Layer 4 of a small transformer language model trained on English Wikipedia (9 layers, counted from 0, width 96).
Take only the direct path to the model's output, skipping the later layers: a vector added to the residual stream pushes a token's score in proportion to its dot product with that token's output vector.

Output vectors of the tokens that the questions are about. A number n stands for n times 0.02.
"ives": -33 32 6 -22 1 17 -57 -22 -5 10 -25 0 -28 -9 -28 -37 11 16 11 32 47 -42 -28 -6 -13 -29 -23 6 -21 27 -19 -23 -2 2 16 -35 43 -9 62 -18 19 31 6 -9 7 35 47 -43 14 19 40 23 6 -32 -16 2 -6 8 5 19 23 -27 1 8 -30 -48 -11 -48 26 13 36 11 35 5 -10 -20 -20 -21 32 -22 -22 16 -2 15 11 56 29 5 47 8 67 -10 17 -8 -37 48
"ruary": -18 7 53 -54 -13 -46 -46 25 56 -30 -34 19 -33 -11 40 5 38 9 91 0 -9 -25 -50 54 -38 -10 -5 53 16 28 -14 -4 -11 -54 32 -81 53 -27 1 17 25 34 -14 -10 21 -8 -9 13 23 -1 33 37 -50 -11 53 36 -15 -41 16 -16 60 41 47 15 -44 -43 53 -36 47 55 33 1 28 -24 -56 -15 -6 -66 -84 -5 -21 40 -35 -71 -42 29 -3 9 27 -29 4 -10 21 2 -8 -25
"ks": -57 -10 6 13 -4 11 -43 -7 44 32 11 -22 1 -2 -5 -25 10 -3 16 -40 31 -22 -12 -34 -17 13 22 -5 36 9 -1 -5 7 -35 -16 -24 -45 -40 65 -45 2 21 18 -62 -18 35 24 -76 12 18 66 -6 -25 -43 20 28 5 14 11 22 36 -22 49 -17 -47 -63 62 -24 9 19 20 7 -12 -3 30 9 -27 -34 -76 27 -28 -24 -29 2 -19 -18 -23 -30 2 24 16 -14 35 -22 57 14
"hes": -82 -20 10 20 -4 29 -10 -40 -1 13 -16 4 12 -6 32 -3 -21 -24 -14 -27 13 -29 -5 25 -39 -54 18 -3 -18 17 51 32 8 -44 -31 -34 15 8 11 -35 3 -3 15 -31 17 -29 -43 -30 14 30 -15 -1 18 -41 55 -7 -6 -15 -26 11 69 10 51 27 -67 -38 33 -62 35 61 19 22 10 -4 31 31 -9 -26 -49 12 -16 10 2 -49 33 -23 -7 -41 36 35 27 -12 62 -36 -13 28
"ided": -28 -16 8 -36 7 -1 -31 19 3 2 1 -51 -42 -8 -17 -26 20 13 15 15 18 -17 25 -3 -24 -32 -1 4 -1 6 24 -7 1 -22 33 -28 6 35 39 -24 41 11 -48 -37 -7 4 -34 -31 3 -10 -8 -2 -37 -19 -4 -15 3 37 3 -15 19 50 11 19 -3 -29 34 29 8 7 28 41 8 -44 -6 55 -6 -1 -20 -66 -24 -14 13 1 -24 -18 -46 -21 7 6 10 1 1 -15 4 22
"hy": -31 15 12 33 -1 -26 -38 -6 -11 -19 -27 -40 -1 -3 -3 1 22 -31 -4 28 29 20 22 28 1 -5 -3 2 16 20 11 -18 -5 -7 -5 -25 -20 29 -33 -17 -13 1 -3 4 20 -3 -12 -56 6 -35 26 28 12 -24 11 -33 -34 31 -26 -23 31 39 -1 32 -3 -3 16 -36 4 -3 -2 4 27 5 27 13 -53 2 -32 47 8 29 8 10 17 5 -16 -35 29 -30 39 -25 45 -66 -44 1
"oung": -74 23 37 6 12 -10 -43 -3 46 -1 -17 2 -21 -4 30 -37 -24 -29 64 -16 37 6 -19 53 -10 -22 -15 18 -29 10 18 25 -5 7 12 -36 19 34 23 -34 25 19 66 -47 -6 -4 41 7 35 71 2 6 -8 20 10 17 -51 5 -26 -9 25 67 7 4 4 -60 57 -38 10 9 -9 33 31 -29 7 12 -14 -5 19 11 -12 5 6 26 -23 -17 8 2 37 -46 13 0 -22 -2 -33 27
"hip": -16 -12 19 -46 0 10 -30 -32 -37 -26 -24 -38 -40 0 26 -26 12 -94 7 -34 2 -21 39 39 5 -25 14 -20 -49 -27 15 -25 -15 -3 -14 -28 -1 -31 3 -66 3 66 32 -61 59 15 -23 -20 9 0 8 35 -2 -6 60 -3 -4 -10 18 -6 49 40 23 36 -23 16 30 6 -3 31 38 -29 43 -53 26 30 -36 28 -38 12 -42 7 13 -9 -14 11 -50 -33 21 -54 72 -10 12 43 36 52
"yle": -19 11 -1 47 -9 -33 -51 47 -13 -34 -45 -24 -11 -8 -6 17 52 -10 35 31 23 -30 -42 12 -8 24 6 19 -25 34 10 -4 14 12 42 -35 69 -2 23 -40 39 -23 18 4 20 -25 -5 -21 -31 59 11 27 28 2 68 -4 -25 -21 -27 -14 24 32 31 -17 4 -25 20 -21 18 59 -23 40 52 22 -23 12 13 34 -43 -4 2 20 -25 14 6 1 22 -4 25 -9 28 -10 56 33 -32 48
"ality": 29 0 31 -32 3 -20 -36 -30 10 -16 -36 -16 -25 -7 5 -69 37 14 -9 -30 -4 -50 -26 37 -38 -34 42 -12 -17 17 44 -25 -32 30 -7 -19 55 1 -4 -63 -9 5 14 -19 23 -39 33 -52 -18 43 19 27 30 40 -9 -12 -12 24 0 -16 16 -12 1 37 -11 -21 65 21 -1 -16 7 22 37 0 9 7 -32 -6 -16 6 1 -11 3 22 10 -19 -4 -6 -3 -16 24 -28 -20 21 -27 -25
"ty": -31 -16 19 40 -12 -23 -14 32 9 43 18 10 -44 0 -9 10 40 23 31 3 -21 -6 8 -17 8 19 -21 -25 23 -1 43 -37 2 10 11 -57 9 -7 26 -25 -9 7 1 -16 9 22 0 -61 8 16 63 17 12 55 16 18 -22 14 15 -17 -7 42 1 -29 6 -52 35 -31 -10 55 -11 -24 23 1 -8 23 -37 -30 -12 33 -27 50 6 -6 14 -55 10 15 21 9 12 -41 -32 54 32 -2
"side": -42 0 20 35 -23 7 -3 -3 30 -1 -46 23 -3 -6 -12 -10 4 -54 2 -27 -17 3 5 43 -11 -3 47 10 20 -12 -25 -18 6 11 7 -46 51 8 -9 4 -5 22 -29 -47 45 -1 -2 -24 -11 -12 -27 -41 -7 7 5 8 -34 16 -19 7 21 28 22 19 -20 -36 7 -40 5 54 -6 -13 -4 -4 -1 58 -12 -59 -16 -38 -35 50 24 -28 -14 -9 7 -11 17 -14 26 -38 37 -36 12 8
"ated": 2 14 34 -6 -11 -26 -34 50 -17 -1 4 -8 -56 -3 -4 3 51 -2 6 -11 -20 -32 1 -23 -47 -43 3 -17 -20 24 10 -1 -13 -7 8 -51 7 -9 23 8 45 7 -20 11 -17 -48 0 -5 16 -9 -12 39 -11 9 -28 -30 -4 44 11 -33 30 16 9 -5 -24 -49 3 27 29 24 -10 69 21 6 8 8 -34 -17 -19 -23 8 -24 -22 -6 -32 -10 31 -11 -11 -47 19 -4 4 -3 7 10
"ans": 4 0 -10 22 11 -6 -11 8 -36 23 -18 -3 2 -1 -6 -18 1 -34 22 0 51 -15 -31 10 -26 4 -7 -7 -22 33 -32 -3 5 -32 -13 -9 16 29 32 -3 33 23 23 0 19 7 15 -24 -28 11 13 43 -1 47 -19 13 -3 -28 5 7 1 12 19 -12 -32 -65 59 2 32 30 -2 12 -4 5 -25 -25 2 -9 -3 7 1 -3 11 -23 -29 6 -44 -11 41 -1 15 18 -15 -20 0 19
"ision": -20 -33 -6 -1 -12 -14 -33 12 19 -2 -7 -20 -36 -5 -6 -17 20 14 -1 -18 4 18 -19 53 -54 25 31 -15 -36 17 7 -5 -15 -53 53 -39 24 12 15 -24 23 16 -17 -28 31 1 21 -25 4 29 46 -17 -21 -7 -11 -13 2 18 -3 -10 5 27 5 31 7 -31 49 35 25 -35 18 16 51 -22 5 47 -11 9 -10 -17 -26 -4 1 -12 5 -27 -28 -22 29 14 5 -21 -5 -8 -12 4
":": -12 -55 52 25 9 28 16 19 -4 -3 16 21 5 1 17 1 -3 -11 -13 -8 10 -12 -27 38 3 -1 -1 -3 20 -8 -12 -36 -9 17 -5 -9 -9 -6 -11 -19 -4 6 -9 15 39 29 -3 21 -10 17 2 15 16 -14 16 -15 3 -21 23 -13 25 9 24 -28 -39 -3 -21 -7 14 3 29 16 -8 -20 12 -19 17 -14 -53 11 -22 -8 9 16 -8 -7 2 3 -2 8 17 -17 -6 -11 19 -11
"by": -36 15 11 14 6 13 -28 -25 -7 -2 -47 -15 30 -4 -12 9 -12 22 -22 -21 -11 2 -23 32 25 -54 -23 23 8 -6 44 -7 -16 12 28 -34 38 23 -13 -27 -13 30 1 -13 15 -16 21 -14 -23 5 41 24 -26 -4 69 53 -14 50 13 -8 18 -8 14 21 -16 -23 29 2 -16 41 -20 1 30 -21 -19 12 1 -45 6 20 -24 7 23 -32 -9 -2 -13 17 -28 -17 21 -53 13 13 17 4
"ists": -3 -20 14 32 4 4 4 20 -24 4 -1 -24 -75 -7 -26 -43 15 21 23 6 12 -48 -25 -21 -20 -22 26 -1 20 -3 34 -7 8 -26 4 -1 46 -8 -11 11 27 5 33 1 30 36 8 -37 -1 -12 15 16 -24 -10 -31 -19 -14 13 6 -54 33 -17 7 -4 -35 -51 8 -4 -4 -19 30 -7 34 17 -16 47 -32 -28 -15 -15 1 -1 37 -30 30 22 -17 -16 56 9 -27 -4 17 17 -22 15
"ies": -39 1 0 24 2 22 9 -7 7 -41 32 26 -60 -3 -13 2 51 28 25 23 -14 -32 -41 10 -8 -17 -27 -16 -31 -19 11 3 -2 -28 -6 -2 5 -39 -25 -12 48 35 -30 -23 19 25 6 -39 -26 0 9 -16 16 3 53 -20 -15 -24 -26 -10 31 13 -1 1 -47 -40 13 -1 2 -6 -9 -8 75 17 -52 43 -26 -5 10 -3 -11 -1 20 -24 19 33 -3 30 -12 17 8 24 41 -5 -38 -27

Each question shows what one neuron of this layer's MLP adds at an activation of 1. A number n stands for n times 0.01.

n104: 10 24 -5 -4 -20 -20 2 66 -5 -29 -10 -9 2 76 4 -15 23 -5 18 -23 14 12 25 -21 1 31 0 -8 9 12 -13 -14 50 -3 -33 26 -19 5 2 33 23 -6 7 7 5 -57 -22 -9 -66 17 31 -35 31 24 21 0 1 14 1 -26 6 20 15 7 51 -4 -12 13 11 -6 -21 33 -5 27 6 19 -1 -11 -40 -31 11 44 9 -4 -2 -14 26 -6 30 -28 11 11 -44 -29 -26 60
Which two tokens does it push up most, strongest first? "yle", "ated"

n62: -9 -5 -24 15 13 -5 8 43 -57 -12 27 9 18 -34 -2 -18 55 -2 31 -5 18 30 34 -54 45 -21 -37 -44 -63 -29 3 -5 -2 -21 -4 34 28 11 -21 -54 -15 -14 -3 -53 -84 -7 -11 2 -17 -46 17 -12 23 19 -20 -20 8 13 -14 27 -10 -8 -6 1 40 -5 -61 -12 -18 -13 0 45 22 20 27 -20 10 -38 -5 9 5 0 -15 -14 -2 4 36 20 15 -46 2 -10 -8 33 -13 12
Which two tokens does it push up most, strongest first? "ated", "ty"

n86: -15 22 -34 20 38 47 -9 15 -51 -3 1 -23 28 16 0 -16 32 25 -21 -29 -33 -27 2 -28 3 -30 -6 25 -1 -8 6 60 -9 -39 -4 15 30 13 -19 -4 32 17 34 -22 -11 34 0 -18 1 -20 21 55 1 -22 -6 2 39 -12 38 8 7 -50 0 27 31 32 40 -9 -3 5 20 -9 -20 -27 -26 -36 -5 13 29 -19 16 9 -18 21 -8 23 25 4 33 -28 33 -6 -17 13 -17 20
Pushed up most: "ives"

n58: -24 22 -36 -27 20 -11 11 5 -25 -50 -25 14 1 4 -14 -11 -7 17 -5 -12 -8 23 8 -11 0 30 -17 -50 -10 27 27 -2 39 10 -10 24 -17 -21 -12 -16 -11 3 2 2 -22 -13 37 38 -23 -22 -52 3 25 -10 18 -25 14 43 15 -39 13 -39 -12 -7 34 4 14 -19 14 -22 7 33 -5 34 -5 1 -10 -13 4 74 -18 -51 8 3 14 10 2 -37 -4 -1 -22 -12 60 -27 -4 22
Pushed up most: "hy"

n100: 15 16 11 -67 24 30 -17 8 -7 -28 -23 0 52 26 11 -26 -6 44 2 -28 24 57 -2 -15 18 -23 -3 27 -16 16 29 38 61 2 18 -16 -24 -38 -13 -17 12 20 28 57 22 -17 40 -22 -17 17 17 -8 -5 12 6 -65 -19 -44 18 -37 -18 34 -4 -41 -30 -5 -9 -15 2 -22 -3 5 -21 -24 -16 -15 -27 -22 14 -13 32 -36 0 22 21 -25 -1 -5 -4 -2 -13 -32 -27 -4 27 -1
Which of these tokens does it push down most? "side"

n24: -29 -20 20 11 -57 17 -6 33 -23 5 -45 10 17 -15 1 8 -5 26 -20 -7 16 1 11 -33 13 22 -6 11 7 48 1 52 -39 8 4 -7 7 -35 -18 -25 -3 2 -11 -22 -12 10 39 -40 14 -21 -12 20 35 -8 -13 -29 -8 -30 49 41 -7 -16 10 33 -4 31 -5 -49 11 3 9 -24 12 -56 -1 -4 -14 1 32 -3 32 -8 45 -5 -4 19 5 20 28 -29 -14 4 1 -20 25 13
Pushed up most: "ives"

n115: 7 -29 -7 -60 -41 -31 -13 -7 15 -6 20 -9 -24 -27 -23 -26 -45 29 18 18 -13 16 -31 10 6 -22 20 12 8 -39 20 -42 41 30 19 29 21 8 -26 -1 -41 -32 5 -24 32 4 4 16 36 32 -7 -15 -2 -8 30 30 -25 4 6 -25 42 -6 0 -7 0 60 -28 13 25 2 -3 2 -8 13 3 -17 -35 -9 -1 18 -5 16 -35 -10 32 -22 -18 10 -17 -12 -17 -17 -5 14 -28 56
Which of these tokens does it push down most? "ans"

n48: -48 1 -20 -15 15 -4 -11 14 -21 0 18 13 38 -5 14 -36 22 20 31 8 11 3 -2 0 39 -8 4 28 20 1 -18 26 14 26 42 -28 25 6 -18 21 -12 6 7 -47 -22 24 14 10 -26 -9 9 12 -15 26 18 17 -8 -70 -29 8 43 1 20 -40 28 -3 17 -13 17 -1 -46 7 9 10 31 44 -49 -28 8 28 -34 -18 16 -14 -7 -29 -7 13 30 -1 -15 -31 5 -27 -15 23
Which two tokens does it push up most, strongest first? "oung", "ruary"

n36: 2 9 14 -5 21 -31 4 17 -40 44 24 -73 19 22 9 28 -30 -10 10 4 18 12 -27 4 22 -2 -6 -25 -64 -6 -25 -15 40 -44 1 35 -25 18 -52 -3 -11 38 10 1 51 -16 -1 -19 29 4 -31 19 -6 14 7 -11 30 -2 -2 -59 -36 45 -30 -4 -23 3 -18 1 26 -42 50 14 11 -15 -12 -30 -13 -29 -12 18 -30 27 -1 -3 12 8 6 -24 -18 2 17 -4 -15 -11 13 16
Pushed up most: "hip"

n88: 2 -24 12 19 -36 3 8 -2 48 40 36 -16 -4 -17 -25 -28 -2 -21 43 -17 6 -9 -30 13 25 -55 32 -26 7 10 11 0 14 8 18 9 11 -7 27 -5 -7 -52 30 -13 20 14 13 19 35 -41 14 48 21 -4 -58 13 -2 24 29 -2 -25 13 -5 34 15 32 1 2 15 -45 36 7 21 -3 -10 -1 -21 -13 -20 -31 -14 38 5 13 24 0 -12 4 4 -42 -37 -6 1 41 -31 -13
Which two tokens does it push up most, strongest first? "ists", "ality"

n19: 57 -12 34 -8 5 -27 25 -18 -24 -19 -44 13 -31 -18 -41 -17 -16 -1 13 -15 -15 -9 21 -3 3 30 -15 23 1 30 5 19 -16 -14 -34 27 -25 -25 42 -15 -8 -7 18 -15 27 16 -36 35 5 5 16 -38 -19 -41 12 -12 13 13 -6 -11 23 13 -38 48 5 -5 -8 -23 -4 -8 19 -16 -1 -6 -8 22 0 34 -34 -1 -33 5 16 40 -10 27 14 10 11 12 -12 13 -2 -1 -4 -17
Which two tokens does it push up most, strongest first? "hip", "ists"

n34: 25 9 28 4 37 61 -12 -30 -40 24 -6 -28 27 27 9 -16 6 -15 -17 -14 28 -3 1 8 -31 -9 -5 3 -32 14 42 7 18 26 -20 8 -13 -2 5 -33 -2 -11 21 -8 -12 -29 19 -12 -34 14 -3 18 8 11 -45 9 1 5 24 3 59 -40 20 -5 33 -7 -3 6 -45 -31 -17 13 -31 -7 11 23 2 -9 -5 -16 -11 -4 -23 -16 66 -1 -6 20 -19 -40 9 -14 11 -12 -34 9
Pushed up most: "ality"

n3: 4 -10 6 9 35 9 23 -18 33 -7 19 12 76 47 7 1 -11 26 -6 32 0 -9 17 36 -32 -44 -5 -5 44 -20 7 4 38 6 7 21 -33 -16 11 14 8 -5 23 -39 27 3 51 -43 3 -15 15 -18 13 -22 5 0 12 -4 -2 35 -6 7 25 -1 5 -26 -4 -17 30 11 12 -1 -36 -11 -22 0 -37 -8 -31 -17 6 -10 -7 -7 -5 0 -35 14 -17 10 -34 -26 0 15 -7 -18
Pushed up most: "ks"

n9: -4 -7 29 -8 -28 1 27 16 21 3 -23 2 -4 -37 21 9 -15 -35 12 11 -13 20 -18 41 -6 -29 -45 -18 4 -5 21 -3 -28 2 12 7 14 22 2 -2 28 -5 23 -45 -23 -3 25 -45 18 -14 5 28 2 -19 18 16 26 2 14 11 -66 15 5 1 14 -2 -11 27 -8 30 -8 -22 -17 20 4 8 0 16 2 -21 5 1 10 5 11 20 3 -44 -2 22 12 -20 11 -2 21 -21
Pushed up most: "by"

n6: -39 3 3 -19 57 14 34 19 48 35 -5 -15 1 15 -13 -15 20 -15 -36 -19 4 17 1 33 10 -2 -16 6 0 40 -5 2 1 -23 -35 57 5 1 8 15 -7 1 37 20 16 -25 -50 17 -15 -11 -1 13 -49 -31 -45 -28 22 -56 -42 4 -3 -9 -36 33 -6 3 14 17 -10 -16 1 35 0 22 -7 -21 -12 -52 -37 -9 1 1 15 -5 28 -11 18 24 -43 5 5 -34 12 20 8 17
Which two tokens does it push up most, strongest first? "hes", ":"

n10: -50 2 -41 15 -20 41 37 -17 -12 17 19 -11 29 49 13 -47 -19 -5 4 -1 32 43 5 -18 4 8 17 -19 -20 0 37 -25 64 52 1 -25 -6 8 13 5 29 31 11 18 -18 0 -31 -19 -33 5 21 28 -6 34 8 -35 -32 11 -1 -9 12 -17 -20 19 17 -17 -24 3 -2 8 35 -38 43 -12 3 -20 17 -33 -4 -58 0 20 -19 3 -26 28 27 28 10 5 7 -2 5 32 -11 36
Pushed up most: "ives"

n65: 20 10 17 -24 6 4 12 -9 16 1 26 -1 -4 6 -14 28 25 32 -11 18 37 22 21 -23 -22 -6 6 -23 -2 12 42 -25 4 29 -23 -6 -51 -20 14 -13 -38 13 -43 27 -1 1 3 14 -4 13 -14 -17 -16 -19 2 -4 6 -16 -33 -16 -12 -9 3 -9 -2 0 13 7 -31 14 5 -14 73 11 -32 -76 -3 10 -31 -14 -41 22 22 26 -20 -22 -34 39 -23 30 -35 -46 11 7 36 24
Which of these tokens does it push down most? "oung"

n81: 47 -15 -2 17 22 17 3 10 21 -47 38 13 -60 41 -16 7 -23 18 -5 16 -3 -13 -41 -1 0 -2 15 19 -6 12 3 -8 21 30 -12 18 -33 40 24 -10 7 -7 -44 44 -11 -26 -12 -37 8 34 -35 0 26 -11 48 14 -5 11 4 -22 2 21 -14 -53 -4 5 -1 -16 3 13 20 10 25 25 -18 -2 19 19 19 12 42 -9 27 5 15 -1 -13 -10 -15 6 -35 50 -24 -28 0 32
Pushed up most: "ies"

n109: -27 -7 -32 -58 -36 -8 2 -13 -18 -12 17 -28 7 11 64 -6 -13 -24 -40 -79 6 19 -1 -7 41 -1 -15 -19 -20 -15 38 -16 34 -12 -7 -13 14 -10 25 -20 16 24 1 20 15 -1 6 0 -8 2 44 -19 -47 -2 40 25 -41 -3 -12 20 -8 17 -9 -15 2 42 33 -7 -9 -17 11 -19 23 -44 31 41 1 -4 29 -27 -10 1 -4 20 -22 44 -7 -16 -24 -14 -33 43 -26 -30 6 -30
Which of these tokens does it push down most? "yle"